Layer 2 of a small transformer language model trained on English Wikipedia (16 layers, counted from 0, width 128).
A neuron adds its activation times its output weights to the MLP's output. To switch it off is to set its activation to zero at one token and run the rest of the model.

Output weights of the MLP neurons that the questions are about. A number n stands for n times 0.0032.
n3: 11 19 -38 -23 26 58 3 28 -2 -13 2 -21 25 32 -9 19 -27 62 -7 -31 -4 -3 3 17 -38 -22 -9 -26 25 -2 -1 31 -17 7 1 23 13 7 -2 -5 26 29 -2 -46 -12 53 -12 -21 -46 -42 -29 22 1 -17 -7 -6 12 22 18 22 26 -33 -16 17 -20 -23 -31 17 38 -2 -11 -33 9 1 6 25 33 25 4 29 58 -4 -40 -17 -42 -29 -7 14 -19 32 -1 31 13 7 3 41 -17 -11 -50 -19 -6 -21 -12 -14 -28 61 -17 51 -17 15 30 -23 0 -15 33 -14 -11 12 46 -5 10 27 -17 -1 33 -7 -10 -31
n44: 24 21 62 25 20 23 -14 -10 -19 30 1 12 7 17 -26 41 -24 -7 -17 -34 44 -14 21 -9 -20 -24 43 -4 -10 -39 -25 -24 -13 2 2 42 -47 -40 -20 -10 25 31 0 -6 -14 -18 16 -46 -3 -26 1 -39 -5 49 -22 21 -47 45 -32 -3 15 -28 -32 55 -31 -7 -39 43 -30 -28 -44 -27 -19 -3 9 -25 -16 -13 20 30 -25 14 -7 -20 -85 -5 -19 93 -1 -1 -20 -8 0 -16 -15 -10 2 58 -3 -31 -60 53 -5 10 9 12 8 23 -55 -17 -40 6 15 -9 -36 -12 -6 -8 50 6 35 -55 8 19 -7 -4 -41 -2
n56: 16 4 -4 -14 17 -1 -5 -19 20 -1 -19 29 35 -10 -6 -14 -3 14 -44 33 39 -15 30 22 1 7 3 11 17 -8 -16 -40 -1 -7 1 0 10 -20 43 -8 -33 19 -21 -12 -44 20 11 -8 4 33 -18 -14 -15 28 23 -24 -12 41 -3 -41 -23 -25 1 12 26 -24 -18 67 33 58 38 16 33 33 -3 -35 5 26 -15 40 33 -18 7 -16 17 -40 6 30 36 12 5 8 11 35 0 34 -23 1 20 -18 -15 -8 31 10 19 -11 10 40 -34 -7 -65 0 8 37 -36 1 -2 -4 2 30 34 -26 35 51 -19 -8 16 -4
n77: 15 2 -27 32 -4 -26 -8 7 2 -5 0 19 -22 23 15 -1 -35 -20 13 -49 -26 -11 32 -62 32 52 -51 14 57 0 -16 5 -2 -44 15 -9 44 12 -16 24 -20 5 37 13 12 32 -17 35 -25 4 53 -11 70 -23 -1 10 -4 11 9 0 27 -31 -50 21 -38 -11 -18 23 -1 -1 35 -21 -16 13 -1 -54 -3 25 3 -50 -16 -2 47 23 -18 -3 14 42 -35 4 10 2 -3 33 5 -8 1 -9 -44 11 30 14 -4 10 42 -3 29 41 -8 4 33 47 7 21 27 -12 15 -14 -19 -35 28 -15 -28 -28 -20 16 21 -14
n82: -5 -17 4 27 36 31 43 10 -27 21 -4 -26 -4 -8 21 12 38 -23 -51 17 11 25 18 59 -2 18 10 -7 10 25 -23 -39 -19 1 -16 24 35 -18 -39 39 28 -35 -38 -14 65 0 -8 -1 -15 -18 -7 -2 30 30 -8 -25 -73 -7 35 24 24 -6 -2 -1 13 -6 11 -22 -20 34 -15 34 44 15 14 -2 32 -19 6 7 -11 19 28 -5 -32 18 -26 44 30 -33 7 8 4 22 31 -50 -13 -14 -60 -27 -9 -27 14 6 -4 -8 2 10 16 -15 45 34 -27 -31 20 -14 26 4 24 28 4 -6 -39 31 -14 20 8 -12
n101: -9 -52 34 -7 -30 -28 -29 1 37 -55 -18 -5 36 -11 -40 3 13 -13 26 -8 -27 8 1 33 -8 4 -44 39 7 -43 -6 -20 -5 3 8 14 16 -27 -13 53 16 -21 1 -24 -5 21 10 37 7 63 -60 8 -17 -51 -11 -35 -24 16 27 7 48 -6 -30 5 25 -32 6 -7 37 -20 -16 6 4 3 -6 4 2 -27 -6 1 37 -16 34 37 4 6 7 -29 -11 25 35 17 20 5 41 -10 -14 -6 -17 -21 20 -28 -9 -3 -35 18 29 -9 38 2 -25 35 26 -3 4 -24 -27 -29 5 16 6 -11 -68 -26 -12 10 51 32
n121: -49 -26 -7 -15 4 21 -38 37 11 -52 38 16 -41 29 55 -71 23 -27 -10 -11 -20 55 -19 7 14 0 20 8 28 -18 35 -33 -9 48 12 -35 -51 26 -6 -13 16 -17 -54 13 -7 51 -16 -24 -17 -31 1 40 21 43 -34 41 21 -37 19 12 -22 -29 0 25 -7 78 -51 -35 0 15 15 6 -21 -14 20 -11 -31 22 28 -11 9 -46 -18 11 -84 -19 -39 5 -13 9 3 -2 0 43 5 5 -24 -28 14 5 19 -36 -22 -18 -45 1 -2 -43 33 -69 20 -39 1 29 -37 -15 12 -31 1 29 39 -17 -32 -32 -24 -17 -1 -38
n157: 21 21 51 35 -17 -17 -8 -21 -17 14 -10 -56 16 -11 10 -54 20 11 -7 18 -38 14 -7 -1 -9 26 -34 -4 31 -26 -8 6 -24 -4 33 10 12 -2 -23 5 -37 32 7 -8 -8 -12 42 7 -46 37 33 34 -8 6 -23 7 -43 7 -20 2 -17 -15 36 -7 -30 43 19 36 1 -46 27 -17 53 -9 31 19 0 -30 -6 57 -9 36 1 24 34 -8 -2 2 24 23 -7 -6 -37 -9 10 -1 -1 17 34 27 24 -34 -20 -23 30 -1 -4 22 -16 -9 -31 17 -30 -30 -10 4 -44 -9 -8 -14 12 -24 -17 -19 -18 -30 -8 -20
n158: -56 -31 -25 3 8 6 -15 33 -56 -6 37 -4 -11 -1 -28 -11 15 20 28 -18 24 46 30 20 -17 -16 24 -4 -9 36 -35 12 12 5 -53 -6 -16 -5 -17 26 -3 -39 5 43 5 -11 40 -56 -28 -24 -10 -7 25 -38 -19 -30 1 -36 18 -8 9 22 15 1 -16 -16 24 17 7 11 20 9 -54 -24 5 -7 -74 -27 -53 -2 -32 41 -13 -14 12 -16 32 43 -7 17 4 -21 16 30 19 -32 -31 -4 -7 1 11 -2 -8 -4 42 -26 -56 5 -17 -1 -5 45 -18 19 27 0 -7 5 14 36 7 61 42 -45 1 8 -16 22
n234: 20 -9 27 -1 41 9 -31 8 -6 13 25 -19 -28 -20 25 -30 -12 -31 -23 59 19 -25 -18 39 13 -24 -30 -12 -12 12 17 -23 -6 -8 -21 -29 55 -16 5 33 5 17 31 17 14 43 -12 0 5 -39 -33 2 1 16 28 15 -7 -11 5 -15 31 -27 -10 -29 -47 12 -11 -12 9 12 -2 19 -92 -22 0 -10 20 -22 -20 -72 28 4 11 1 24 24 -19 -7 37 -13 -43 0 -8 43 32 31 -3 27 1 14 -17 -50 -59 5 12 23 -13 54 -21 -3 5 16 17 -29 -1 7 -29 -17 -37 2 -12 4 -18 25 -8 6 55 65
n242: 8 22 -16 5 -46 21 -8 42 -15 28 28 -42 -17 27 -32 -25 18 -2 30 10 61 31 -1 9 -36 -11 -6 54 32 -1 -17 -37 -11 2 9 19 -20 -15 -27 -13 -38 5 -18 16 -29 -31 -4 -30 4 24 -50 -4 -11 -22 10 15 18 -41 -52 -36 35 -25 -10 -13 -31 32 -10 3 -24 -27 5 -33 -20 -6 13 7 -43 31 3 -9 -7 10 -20 4 -16 8 41 -76 13 -2 -14 39 39 -19 -13 5 5 -51 -17 11 17 52 -16 25 18 -42 14 26 38 10 -10 -26 7 15 35 -51 20 16 -13 -33 -24 -15 -8 -27 -14 -8 -42 -12
n253: 34 -7 40 11 10 48 22 2 -27 18 -5 9 17 27 -2 55 -2 -8 -11 36 -16 14 -60 14 18 32 30 -7 23 66 29 -12 -26 -2 -11 -2 32 13 -11 -34 -6 -4 -66 -27 7 -7 13 14 23 -66 28 21 15 48 3 0 -6 -25 56 -9 -1 -4 -13 -25 58 16 26 43 -9 24 34 52 -40 46 4 -30 10 35 33 23 10 -3 2 18 -9 50 7 11 46 -53 -5 15 13 47 16 -42 -8 -18 0 17 -39 -9 -9 -19 12 -66 -24 -19 48 1 -38 -6 19 41 -8 -7 28 3 23 2 -9 21 -19 11 32 16 27 -3
n295: -10 -19 -18 5 13 68 -4 -11 -19 -25 13 41 -37 -24 -12 -31 -47 33 5 -39 -30 -6 -33 29 26 -32 -42 32 -5 -20 -5 34 -4 10 -1 4 -12 -42 34 52 32 56 25 30 2 26 5 2 22 91 -36 -19 -4 1 -21 -11 -9 2 9 66 -12 10 -27 21 -11 3 19 -10 26 -26 -15 11 -4 -37 12 -2 -3 26 3 26 -15 5 6 6 -16 -29 -16 16 28 -3 2 62 -29 -30 -9 -21 -16 -32 -4 -28 52 30 15 -13 3 -58 19 21 -12 5 31 -27 44 23 -5 -23 -44 -16 9 -16 -10 -20 -27 -29 -31 -23 -29 13
n297: -25 -28 24 15 3 -14 -55 -32 4 24 3 11 -3 -17 -5 17 -21 -22 -42 -1 15 -2 -30 1 8 7 -23 15 1 -26 -39 37 -42 -27 -18 13 42 -24 76 -3 -26 38 -36 -24 14 -21 17 4 1 -13 21 9 -20 2 -27 28 13 32 -8 -7 -7 -9 25 -15 36 28 4 -15 -19 17 31 25 -23 -5 -18 -16 -33 14 53 16 24 -45 -5 1 -8 -15 47 -19 -33 10 -33 17 -10 20 23 19 3 -1 -6 3 -24 22 12 -50 39 -17 42 39 9 -23 15 1 8 -20 13 -20 -32 2 3 1 -10 -27 44 -35 6 -24 11 -5
n306: 10 -7 -13 -21 -24 26 -18 -6 21 -29 -29 5 20 34 -15 30 20 4 62 -39 2 -45 -21 -38 11 -41 3 -4 9 6 4 -33 -16 7 24 7 -1 9 14 -31 1 -11 24 26 2 -12 14 -17 29 -4 5 -28 22 42 -20 20 -17 -37 25 -24 -2 -1 -21 -13 50 -10 -16 15 -50 19 -14 -34 43 -41 -6 16 -34 17 -11 25 -4 33 -40 6 -10 -7 30 16 -19 -20 -10 18 5 1 -33 -15 29 -35 -19 -28 -30 1 5 39 -33 17 28 -29 -10 38 -4 13 -21 7 15 -30 15 19 -42 1 -38 14 -13 -3 10 56 12 -19
n317: 2 31 13 23 21 -21 -54 -1 -34 -4 -28 -10 -22 0 2 -3 -23 36 -7 6 36 -8 56 2 4 23 4 -20 21 -34 27 8 -28 33 19 9 -9 -5 7 -27 6 46 5 -4 32 3 47 -12 23 21 6 -25 35 -24 -8 21 10 -44 -8 26 -50 22 -23 19 -26 -20 23 30 -9 68 9 2 -23 -12 12 -22 -35 -26 2 12 18 -4 -29 4 31 40 19 -31 -55 -7 -27 50 -45 -12 16 -4 33 49 12 44 11 32 23 -1 34 -1 23 11 -22 13 5 -32 15 -44 -53 -54 31 -41 23 10 21 21 3 11 35 5 25 -6

Each question names a token from some text and the token that comes next. It shows the activations a of the neurons there, in the order above. A number n stands for n times 0.032.

Then comes g, the gradient of the next token's log-probability with respect to the MLP's output, scaled to length 1. A neuron's effect is roughly proportional to its activation times (output weights . g). A number n stands for n times 0.0043.

",", then " was"
a: -2 1 11 2 3 1 -1 -3 -2 -1 -14 2 0 15 -1 5
g: 9 27 -11 7 -38 40 13 -10 -14 3 46 26 7 3 -10 21 12 3 -2 15 20 30 -5 -29 14 -13 -19 -13 -14 17 4 24 20 -4 9 -18 4 21 28 -24 -14 -21 27 9 -3 -6 13 17 -17 -33 -6 -1 -44 36 27 7 33 29 -14 18 -13 13 5 14 14 29 -29 7 -5 0 -39 12 52 -2 4 -5 -4 -19 6 14 13 2 3 24 27 -6 -7 6 27 8 6 5 -7 -4 25 -6 -21 -11 -12 -24 3 19 13 -52 -5 -37 16 1 10 -13 -47 11 -52 34 -24 42 2 -12 -6 18 26 13 -31 -20 -26 4 8 -16
Which neuron, switched off, lowers the next token's probability most? n56

" in", then " three"
a: -32 2 -2 0 2 0 1 -2 -1 0 -4 1 -3 -2 3 1
g: -9 -31 -16 -2 -62 -3 -5 10 -19 26 -1 -30 18 -18 8 11 -10 0 -16 14 -45 -13 16 0 41 -3 23 -37 -20 -17 -27 19 19 -13 -4 12 11 -25 12 8 -5 29 -13 -2 -27 11 -19 -10 6 2 -5 20 10 28 -10 7 -8 0 -12 31 -12 -11 -10 -26 -12 -5 -18 23 -27 25 -7 6 16 -6 -38 -23 -28 20 14 -13 -17 9 41 -25 27 -13 10 -13 1 12 9 -15 -33 9 32 -30 0 24 29 -8 1 28 21 15 -12 9 22 -36 1 -8 -21 5 42 42 -13 11 11 -12 -44 -30 41 -7 -3 6 8 14 44 5
Which neuron, switched off, lowers the next token's probability most? n3

" Pr", then "ison"
a: 1 2 0 -4 0 -3 3 1 2 4 -7 0 2 8 1 -3
g: -12 -11 -5 -10 15 -2 -26 -2 -15 -6 8 20 -3 -11 1 -34 -6 16 -8 4 16 3 -9 -5 17 -22 2 25 -7 -12 -8 9 -33 -23 15 4 17 -8 -22 -42 -26 6 -17 24 -22 1 13 -10 12 9 -15 -29 -18 -13 15 -12 -8 29 -21 -26 7 -4 16 25 7 -17 -51 10 -11 -10 -21 -12 1 50 9 -9 61 -17 16 -34 -18 -14 -10 18 12 -14 -8 -25 -14 -32 -16 4 -2 23 -57 -11 -10 -13 4 -4 16 52 -8 -15 12 -7 -18 46 0 10 -21 -31 -27 11 -7 -13 -10 10 -30 16 -23 38 2 38 0 -16 -21 -53
Which neuron, switched off, raises the next token's probability most? n242

"hed", then "s"
a: 3 -3 3 -1 -1 2 -1 -2 8 0 9 3 -2 0 -1 13
g: 16 6 -20 -13 -16 -2 -18 70 7 13 -9 19 -16 -7 0 15 1 9 -11 -39 42 6 26 1 10 -18 -7 19 -10 -4 4 24 12 -25 13 3 -3 7 13 9 -4 -15 30 -19 -5 -10 -6 36 -53 20 -40 4 -52 -19 35 13 -18 21 0 -19 23 15 -14 12 -7 2 -28 -56 -22 28 -5 5 -11 7 -2 -10 1 8 23 3 -31 -11 34 22 -32 -19 -1 14 6 -13 7 -11 -18 -23 14 -28 14 -48 -15 -7 -20 24 -8 -12 13 13 33 3 -15 19 -29 24 -26 2 -10 8 8 -17 15 13 -15 -24 25 -29 -33 -1 -12 5
Which neuron, switched off, raises the next token's probability most? n317

" ", then "18"
a: -1 0 21 3 -5 -1 0 -2 0 1 -1 0 0 -2 13 0
g: 31 -4 0 -30 27 28 11 -26 17 16 14 -28 -12 37 22 32 28 -13 22 8 18 1 -18 -11 2 -9 -4 25 2 -1 -20 -4 -37 -30 -27 -28 -20 -4 -11 12 -4 -21 -37 -11 2 -10 -11 -15 32 -4 29 13 -45 -12 -5 -20 -7 29 -3 17 10 23 17 12 -12 9 -39 11 -33 -17 16 -18 8 15 3 18 14 -21 16 21 -27 4 -30 21 1 -1 -13 -5 -20 -11 -15 22 23 14 -21 1 -1 40 30 28 10 -4 -47 1 19 -20 26 18 51 2 14 24 -20 0 -21 -40 -39 15 0 -15 9 16 -12 8 -29 -29 11 -4
Which neuron, switched off, raises the next token's probability most? n56

" a", then " rep"
a: -2 2 0 0 0 -55 0 1 10 -1 0 -2 0 -1 13 3
g: -6 4 2 -9 59 -13 40 3 -25 -9 46 -14 -35 -30 -25 16 10 19 36 17 2 -15 53 -9 -6 9 -4 -16 -27 -14 18 -39 25 -12 23 -20 -9 26 -12 -1 32 9 2 1 9 -20 3 -8 -12 -11 19 25 13 -37 18 -20 -10 -21 -12 18 -5 -1 6 39 6 -3 -3 -16 -12 -9 -28 -17 -18 21 -27 26 -1 -3 6 12 -11 -2 9 49 -14 -3 -14 -1 2 29 2 12 14 -10 -45 32 -14 -12 -4 8 -12 -23 -55 7 50 -19 -20 24 4 -8 -15 -14 0 -4 6 -6 11 -12 -24 9 -6 -22 7 -36 16 -28 -11 -10
Which neuron, switched off, lowers the next token's probability most? n101

" had", then " a"
a: 4 6 5 -2 1 1 -1 3 -1 -3 -6 -1 18 9 0 66
g: -16 -18 0 -27 -13 -22 -5 20 25 33 -1 -9 -9 -8 -4 -8 4 7 14 3 -10 -28 3 -12 0 -9 12 -27 -10 -13 -17 6 29 -14 18 -18 -27 -49 -10 -30 -21 45 -22 -17 -9 -26 -14 -60 -43 25 2 15 2 33 9 -6 -28 -22 -18 12 -4 25 -15 -1 -20 -13 -49 -7 -7 -20 10 4 -3 -6 -29 -24 -26 -40 4 -23 5 -11 3 -11 -28 24 19 9 -8 -10 9 3 -30 -10 -3 -16 -9 9 -10 37 6 21 9 -35 -43 7 30 -4 -14 22 -5 26 13 21 -4 24 -35 -4 13 -22 21 -6 -13 -15 12 11 60 -9
Which neuron, switched off, lowers the next token's probability most? n317

"os", then "."
a: 0 57 3 0 -4 2 2 0 5 4 1 1 -1 -4 0 2
g: 6 25 34 -19 12 -7 -18 10 45 -15 -9 7 -2 15 28 -8 -4 -13 8 -42 -6 25 -18 -7 29 -52 11 3 24 -31 15 8 16 6 23 -31 36 26 -17 -10 -28 16 -19 15 -16 0 6 -9 30 -26 -7 16 25 -5 5 -45 36 9 0 22 0 -36 -42 -3 -24 -39 9 6 -2 -5 19 -23 32 -23 30 -21 6 -5 12 -1 -4 -23 -12 10 -45 -8 -21 -4 3 16 -1 -4 -16 -1 -38 12 46 1 7 5 -14 4 30 -32 16 10 6 -3 0 -5 11 -3 12 58 13 -8 -13 -4 12 -2 -8 -3 -8 -13 5 -36 33 18
Which neuron, switched off, raises the next token's probability most? n158

" while", then " sc"
a: 1 3 -1 2 -2 1 -3 -3 13 1 0 23 5 0 24 37
g: -39 -23 13 -4 -10 -12 3 -1 -36 -2 -7 27 5 30 -12 -6 -36 -9 29 -30 0 31 -4 -3 -32 -7 19 17 -37 -14 -10 -30 -9 9 0 -6 -28 -11 -47 19 -17 -10 16 -25 7 5 -4 -20 11 -30 -15 24 3 13 -12 16 1 49 4 40 -22 -22 -20 20 5 -11 40 23 -8 12 21 43 29 -11 -34 -4 8 13 27 12 14 7 -17 28 -20 31 -13 -9 -6 -11 9 -26 3 -2 14 -17 24 -27 -8 1 10 14 28 -25 -50 17 -16 -10 10 -22 -5 -7 -15 -5 -13 4 40 7 16 -16 37 -2 -6 -9 8 34 22 41
Which neuron, switched off, lowers the next token's probability most? n253

"ance", then " elect"
a: -5 -1 0 3 0 4 15 1 3 0 -1 0 1 0 0 6
g: -18 -13 -31 16 14 -16 8 -2 18 -20 46 29 -2 38 15 33 22 3 35 16 18 -11 -16 -30 47 5 5 -9 -9 -1 6 28 -13 47 12 7 -17 4 -5 26 -10 11 -9 6 -20 18 -19 -14 -18 -21 -47 20 -25 -11 18 0 -15 -10 -10 11 3 12 0 28 16 -21 -2 -39 13 15 -20 7 -30 24 23 -20 4 -14 -6 -7 -18 23 25 -21 -4 7 -14 -3 -27 -24 -9 26 -25 -20 19 -11 19 32 -10 30 18 -8 -23 -51 17 1 -12 12 1 -10 22 -23 0 -11 -7 -37 -11 12 26 -6 7 30 7 -3 -33 27 -9 -54
Which neuron, switched off, lowers the next token's probability most? n121

"f", then "ed"
a: 5 -1 -3 1 0 0 32 0 0 3 -3 28 -2 1 6 1
g: -3 16 24 -1 -13 24 3 -16 -3 7 -30 -15 -8 5 -6 -16 -4 12 -4 14 14 -7 -42 -40 63 -29 9 5 9 2 51 -7 17 5 8 11 16 -2 12 -1 19 -17 -10 21 5 30 13 -12 -44 -35 -34 -1 -19 12 23 -1 -4 5 26 5 5 9 0 4 -21 8 -25 -24 1 -37 0 11 -8 -45 -4 23 -10 25 -4 -39 -39 7 -24 5 2 -13 9 5 -31 -26 10 -14 -10 -29 2 9 -30 12 -1 -17 -16 28 -5 26 -30 8 -17 5 45 17 16 -43 19 -11 -19 6 20 61 12 -19 1 -3 -8 -15 -18 3 -2 32
Which neuron, switched off, lowers the next token's probability most? n121

"A", then "b"
a: -1 2 2 2 -7 -33 11 -2 0 0 -1 5 0 -1 -4 -3
g: -5 31 0 -41 43 13 -46 -6 11 -16 -51 0 0 -5 6 -19 -5 18 14 20 25 -22 28 -5 37 8 6 26 4 -13 -7 15 16 -5 22 22 -21 -24 -4 -15 -7 17 -10 24 24 -15 28 -18 33 -41 13 -23 8 6 3 -19 3 51 4 3 -3 -23 0 15 -15 -18 -38 12 19 2 -20 4 -4 -20 31 -5 17 -3 9 -23 -11 -8 -7 -8 9 16 -27 20 -6 2 -7 -27 -2 24 17 21 44 -13 6 -5 -4 42 -16 -21 3 -38 -11 22 17 5 30 -18 4 33 26 -16 13 29 5 4 -34 -35 23 -24 -21 -16 -7 -30
Which neuron, switched off, lowers the next token's probability most? n101

" the", then " W"
a: -4 3 0 2 0 -6 -3 1 12 -20 0 5 1 -3 1 2
g: -23 12 25 -9 3 -46 -14 -13 -16 -4 5 -22 6 -10 -37 15 -43 26 25 -24 -7 33 0 -7 5 -5 -4 -11 13 6 -13 12 -24 -3 -54 -4 1 33 8 -51 28 -12 -17 -16 16 -2 4 -10 20 36 24 8 34 -3 8 -6 -62 -3 -13 21 10 29 26 -33 35 11 7 -17 14 4 29 10 -15 -29 10 11 -17 -1 -20 -2 -4 -2 -5 -52 -2 -15 14 -8 -10 26 31 -7 -17 -4 3 34 -10 -12 -2 -3 18 13 2 10 -9 26 -6 -6 -7 18 -24 -1 -32 0 -20 16 -7 25 5 -29 35 20 45 -16 22 16 20 -3
Which neuron, switched off, lowers the next token's probability most? n234

",", then " as"
a: -3 1 35 3 2 0 -1 0 -1 -1 -2 7 -1 19 0 -6
g: 7 4 -44 -13 -33 19 38 -17 2 -14 -6 -10 14 32 -6 -12 4 -15 -37 10 -9 3 -12 1 -48 25 9 2 23 -1 4 -7 -37 18 13 0 10 4 -21 17 -26 9 22 -1 33 -16 6 14 -9 -17 12 17 26 15 11 -4 2 7 4 3 21 9 29 3 2 48 32 -60 17 24 30 14 17 -16 19 31 -13 23 6 18 10 -6 47 22 51 -24 8 -3 13 27 3 -29 21 5 24 22 6 17 3 14 -11 11 34 -37 -11 27 -5 -3 -19 -4 -32 12 21 7 11 4 33 1 -1 12 26 18 -1 8 -3 42 -6 -30
Which neuron, switched off, lowers the next token's probability most? n56

"V", then " ("
a: -1 1 21 -25 1 1 1 9 2 0 -4 0 -2 1 0 -1
g: 18 15 27 -7 3 13 2 24 21 14 -8 -7 12 3 -19 7 -22 7 15 35 -23 16 -21 -2 5 5 -30 -5 5 -30 -13 25 -35 47 -43 32 -1 9 12 -10 10 6 4 15 -35 2 7 -38 7 10 -8 17 -57 -12 9 -39 -7 -12 2 -5 -17 -35 0 -13 4 4 29 68 -2 -7 13 -1 13 12 20 16 8 -24 -37 -17 -11 20 -16 14 -8 9 -7 36 4 -32 13 7 17 -28 -4 -34 20 6 13 -17 -16 15 26 8 18 12 0 -47 38 -43 -7 -46 -7 11 -19 4 12 21 10 -2 -11 3 -19 11 10 2 -14 -11
Which neuron, switched off, lowers the next token's probability most? n77

"le", then " loc"
a: 2 3 0 -1 0 2 -7 7 1 0 -2 12 2 0 1 0
g: 3 -8 -18 -19 3 1 8 2 -14 7 19 9 -6 -4 26 -15 -19 -22 -41 43 -22 -2 17 -39 18 7 -2 16 -47 10 10 17 12 -12 -4 1 -5 21 -7 2 10 -1 3 29 -5 -15 -7 -40 7 -18 26 12 -15 -10 -6 -19 -12 -17 0 4 19 -40 -9 21 -32 -49 23 -35 9 -7 -3 10 -11 -27 -26 -7 -1 -7 12 13 -17 6 5 -29 -18 2 22 44 -19 -14 6 22 7 18 -6 -18 -16 40 -19 -23 7 40 -2 40 6 28 14 35 -31 -5 36 4 6 -1 -4 -9 -39 8 -7 -37 -16 19 44 23 -2 26 45 -23
Which neuron, switched off, lowers the next token's probability most? n121

"a", then "fter"
a: -3 0 -3 2 2 0 0 7 -3 3 0 0 -3 3 0 5
g: 17 -8 -22 -19 7 -30 -9 38 -11 2 -25 23 7 5 26 7 15 12 -34 -16 -9 14 -23 -16 -16 28 -18 32 16 2 58 -25 25 13 0 12 -7 20 -36 5 -6 -4 2 -23 9 37 -20 -13 -3 26 24 20 5 22 35 -10 56 17 8 25 0 7 9 -10 7 11 -11 47 -17 34 -1 -11 20 6 -6 5 -2 -1 13 9 -25 25 20 -12 -16 34 4 60 16 21 -25 10 1 -24 22 9 -10 -33 14 2 -30 -1 -41 16 -3 2 14 1 0 26 -11 -20 6 52 -15 -9 0 18 19 -19 23 17 11 14 -10 -9 -17 14
Which neuron, switched off, raises the next token's probability most? n297

"ings", then " and"
a: 3 94 2 0 -2 0 2 -2 9 -1 1 -1 5 3 -4 17
g: -10 -27 -12 9 7 7 -4 17 11 14 29 -13 -31 -10 17 31 -7 -11 -59 6 31 -2 -13 43 0 -29 17 3 13 -16 -3 -24 -14 17 -26 20 5 31 -38 19 -7 -6 -3 1 25 3 -25 32 19 -27 -33 31 11 26 7 -13 -12 -10 -38 -5 1 -25 -15 7 -7 -11 0 -1 -13 -11 10 6 22 -16 2 -9 38 9 -20 -14 -15 -14 -11 41 43 33 -7 -17 -43 -17 7 -9 3 37 12 9 11 -21 -9 -11 13 -22 4 8 -46 32 -38 -2 20 -10 16 -10 -2 10 -20 37 -3 -3 12 -53 3 -11 12 35 17 0 -2 12
Which neuron, switched off, raises the next token's probability most? n44

"il", then "ian"
a: 1 7 -2 0 0 38 -1 -2 8 -2 1 4 0 -1 -1 2
g: -4 -13 5 -6 13 -15 -5 -20 13 3 27 -3 -3 18 -4 28 8 11 26 30 -14 -7 -13 35 -14 7 29 13 20 15 -33 3 -10 -14 37 15 42 19 -28 -6 -8 0 21 -9 24 4 -18 44 -9 -10 1 -23 8 -14 37 -15 -15 -39 27 25 42 13 -9 29 -10 18 -4 -20 38 7 -23 7 6 9 -23 -31 13 29 18 21 8 -14 -10 -19 -13 1 25 17 23 -43 7 4 22 -35 37 -15 -2 20 14 13 -6 -4 36 1 -48 36 5 -5 -25 -12 -10 35 32 40 -2 -27 24 -24 6 -4 17 12 5 1 -28 16 -10 -1
Which neuron, switched off, lowers the next token's probability most? n101

"us", then "aw"
a: 3 48 4 -1 0 -2 -4 11 -1 2 -6 3 0 34 0 -2
g: -8 -4 7 -11 -21 6 -1 3 3 4 -4 13 -13 -15 -60 2 5 3 -46 -8 -3 8 -2 8 -15 36 -1 1 -3 -9 -11 48 15 -27 -36 3 -46 0 20 -3 -5 5 -18 -11 -31 47 10 6 -52 -44 -3 -2 16 -6 45 -4 10 8 -25 19 -1 -5 -6 -8 7 15 2 -34 -19 2 23 10 -14 31 2 16 15 -4 19 32 7 -1 35 -31 -4 -4 -2 -18 3 -17 -1 52 -54 0 5 -4 -14 9 -11 -7 34 2 25 4 -19 35 16 35 -7 -18 -19 -2 15 23 -3 -27 5 -13 -3 -15 -16 32 38 7 13 -6 12 28
Which neuron, switched off, lowers the next token's probability most? n297

" to", then "wards"
a: 0 2 -1 0 -3 -1 1 0 -1 0 0 4 11 -1 0 0
g: 33 -5 -1 -29 15 -1 -29 8 -6 -12 3 14 -43 -31 -16 -18 -13 -35 -14 11 -34 15 5 39 16 -15 -29 28 13 33 -2 3 -68 1 -31 23 2 3 -9 2 -16 11 10 -6 -4 28 -14 32 25 36 35 -1 -4 -6 -6 -15 21 8 3 -4 -4 7 14 13 27 11 -19 25 1 43 19 8 5 30 6 -19 -23 -23 -7 24 -42 -12 3 -7 2 -6 9 45 -12 7 -21 -25 14 6 19 1 20 -2 25 -7 -35 5 4 40 28 -12 -18 19 26 -14 -5 15 -2 -9 -20 -15 28 31 15 -7 30 -12 0 -14 -6 14 -38 23
Which neuron, switched off, lowers the next token's probability most? n295

" station", then " in"
a: -2 2 -3 0 3 0 -1 20 0 -3 0 1 -2 0 5 0
g: -1 -9 -3 40 -3 0 -29 -18 40 -15 -4 2 -6 -13 -18 43 -2 -5 2 0 -9 1 -28 -9 -28 -13 -8 19 -6 19 -18 21 0 25 7 -31 17 2 -44 22 19 33 6 -30 -8 2 11 -12 -62 31 25 9 -6 -34 -9 19 2 -12 17 2 -8 21 14 12 4 -3 -45 -2 4 -3 -25 -27 8 -23 -25 -21 -27 -3 9 39 -1 16 4 4 2 -23 -21 47 5 -2 26 0 30 21 -16 -3 -1 -1 -2 3 44 -32 -10 4 13 16 30 35 -25 -3 -27 16 -4 15 -23 5 -41 -40 9 6 19 -26 -26 12 17 0 21 -24
Which neuron, switched off, lowers the next token's probability most? n157

".", then "J"
a: 3 0 -1 -1 1 0 -1 1 1 -2 -20 7 -2 -1 8 16
g: 16 -1 20 15 18 -13 -15 -29 9 -5 16 27 -11 -33 -30 -16 10 37 -20 -15 34 -10 -14 -4 -23 46 1 -5 22 5 13 17 21 3 -21 -1 -16 -12 4 -30 -15 21 -20 16 -10 11 -27 9 -4 36 30 17 -14 1 12 -36 9 16 5 -20 10 7 6 42 8 30 31 -12 7 60 12 11 -64 15 23 12 -5 -3 -1 31 -9 14 54 -8 12 -2 -17 -15 -4 17 -3 -14 8 -16 59 -46 -3 15 4 -12 15 17 5 -16 -41 -30 -7 -10 -6 14 11 -14 -20 -8 -2 24 21 14 -7 1 -12 7 8 -20 4 22 5 9
Which neuron, switched off, raises the next token's probability most? n306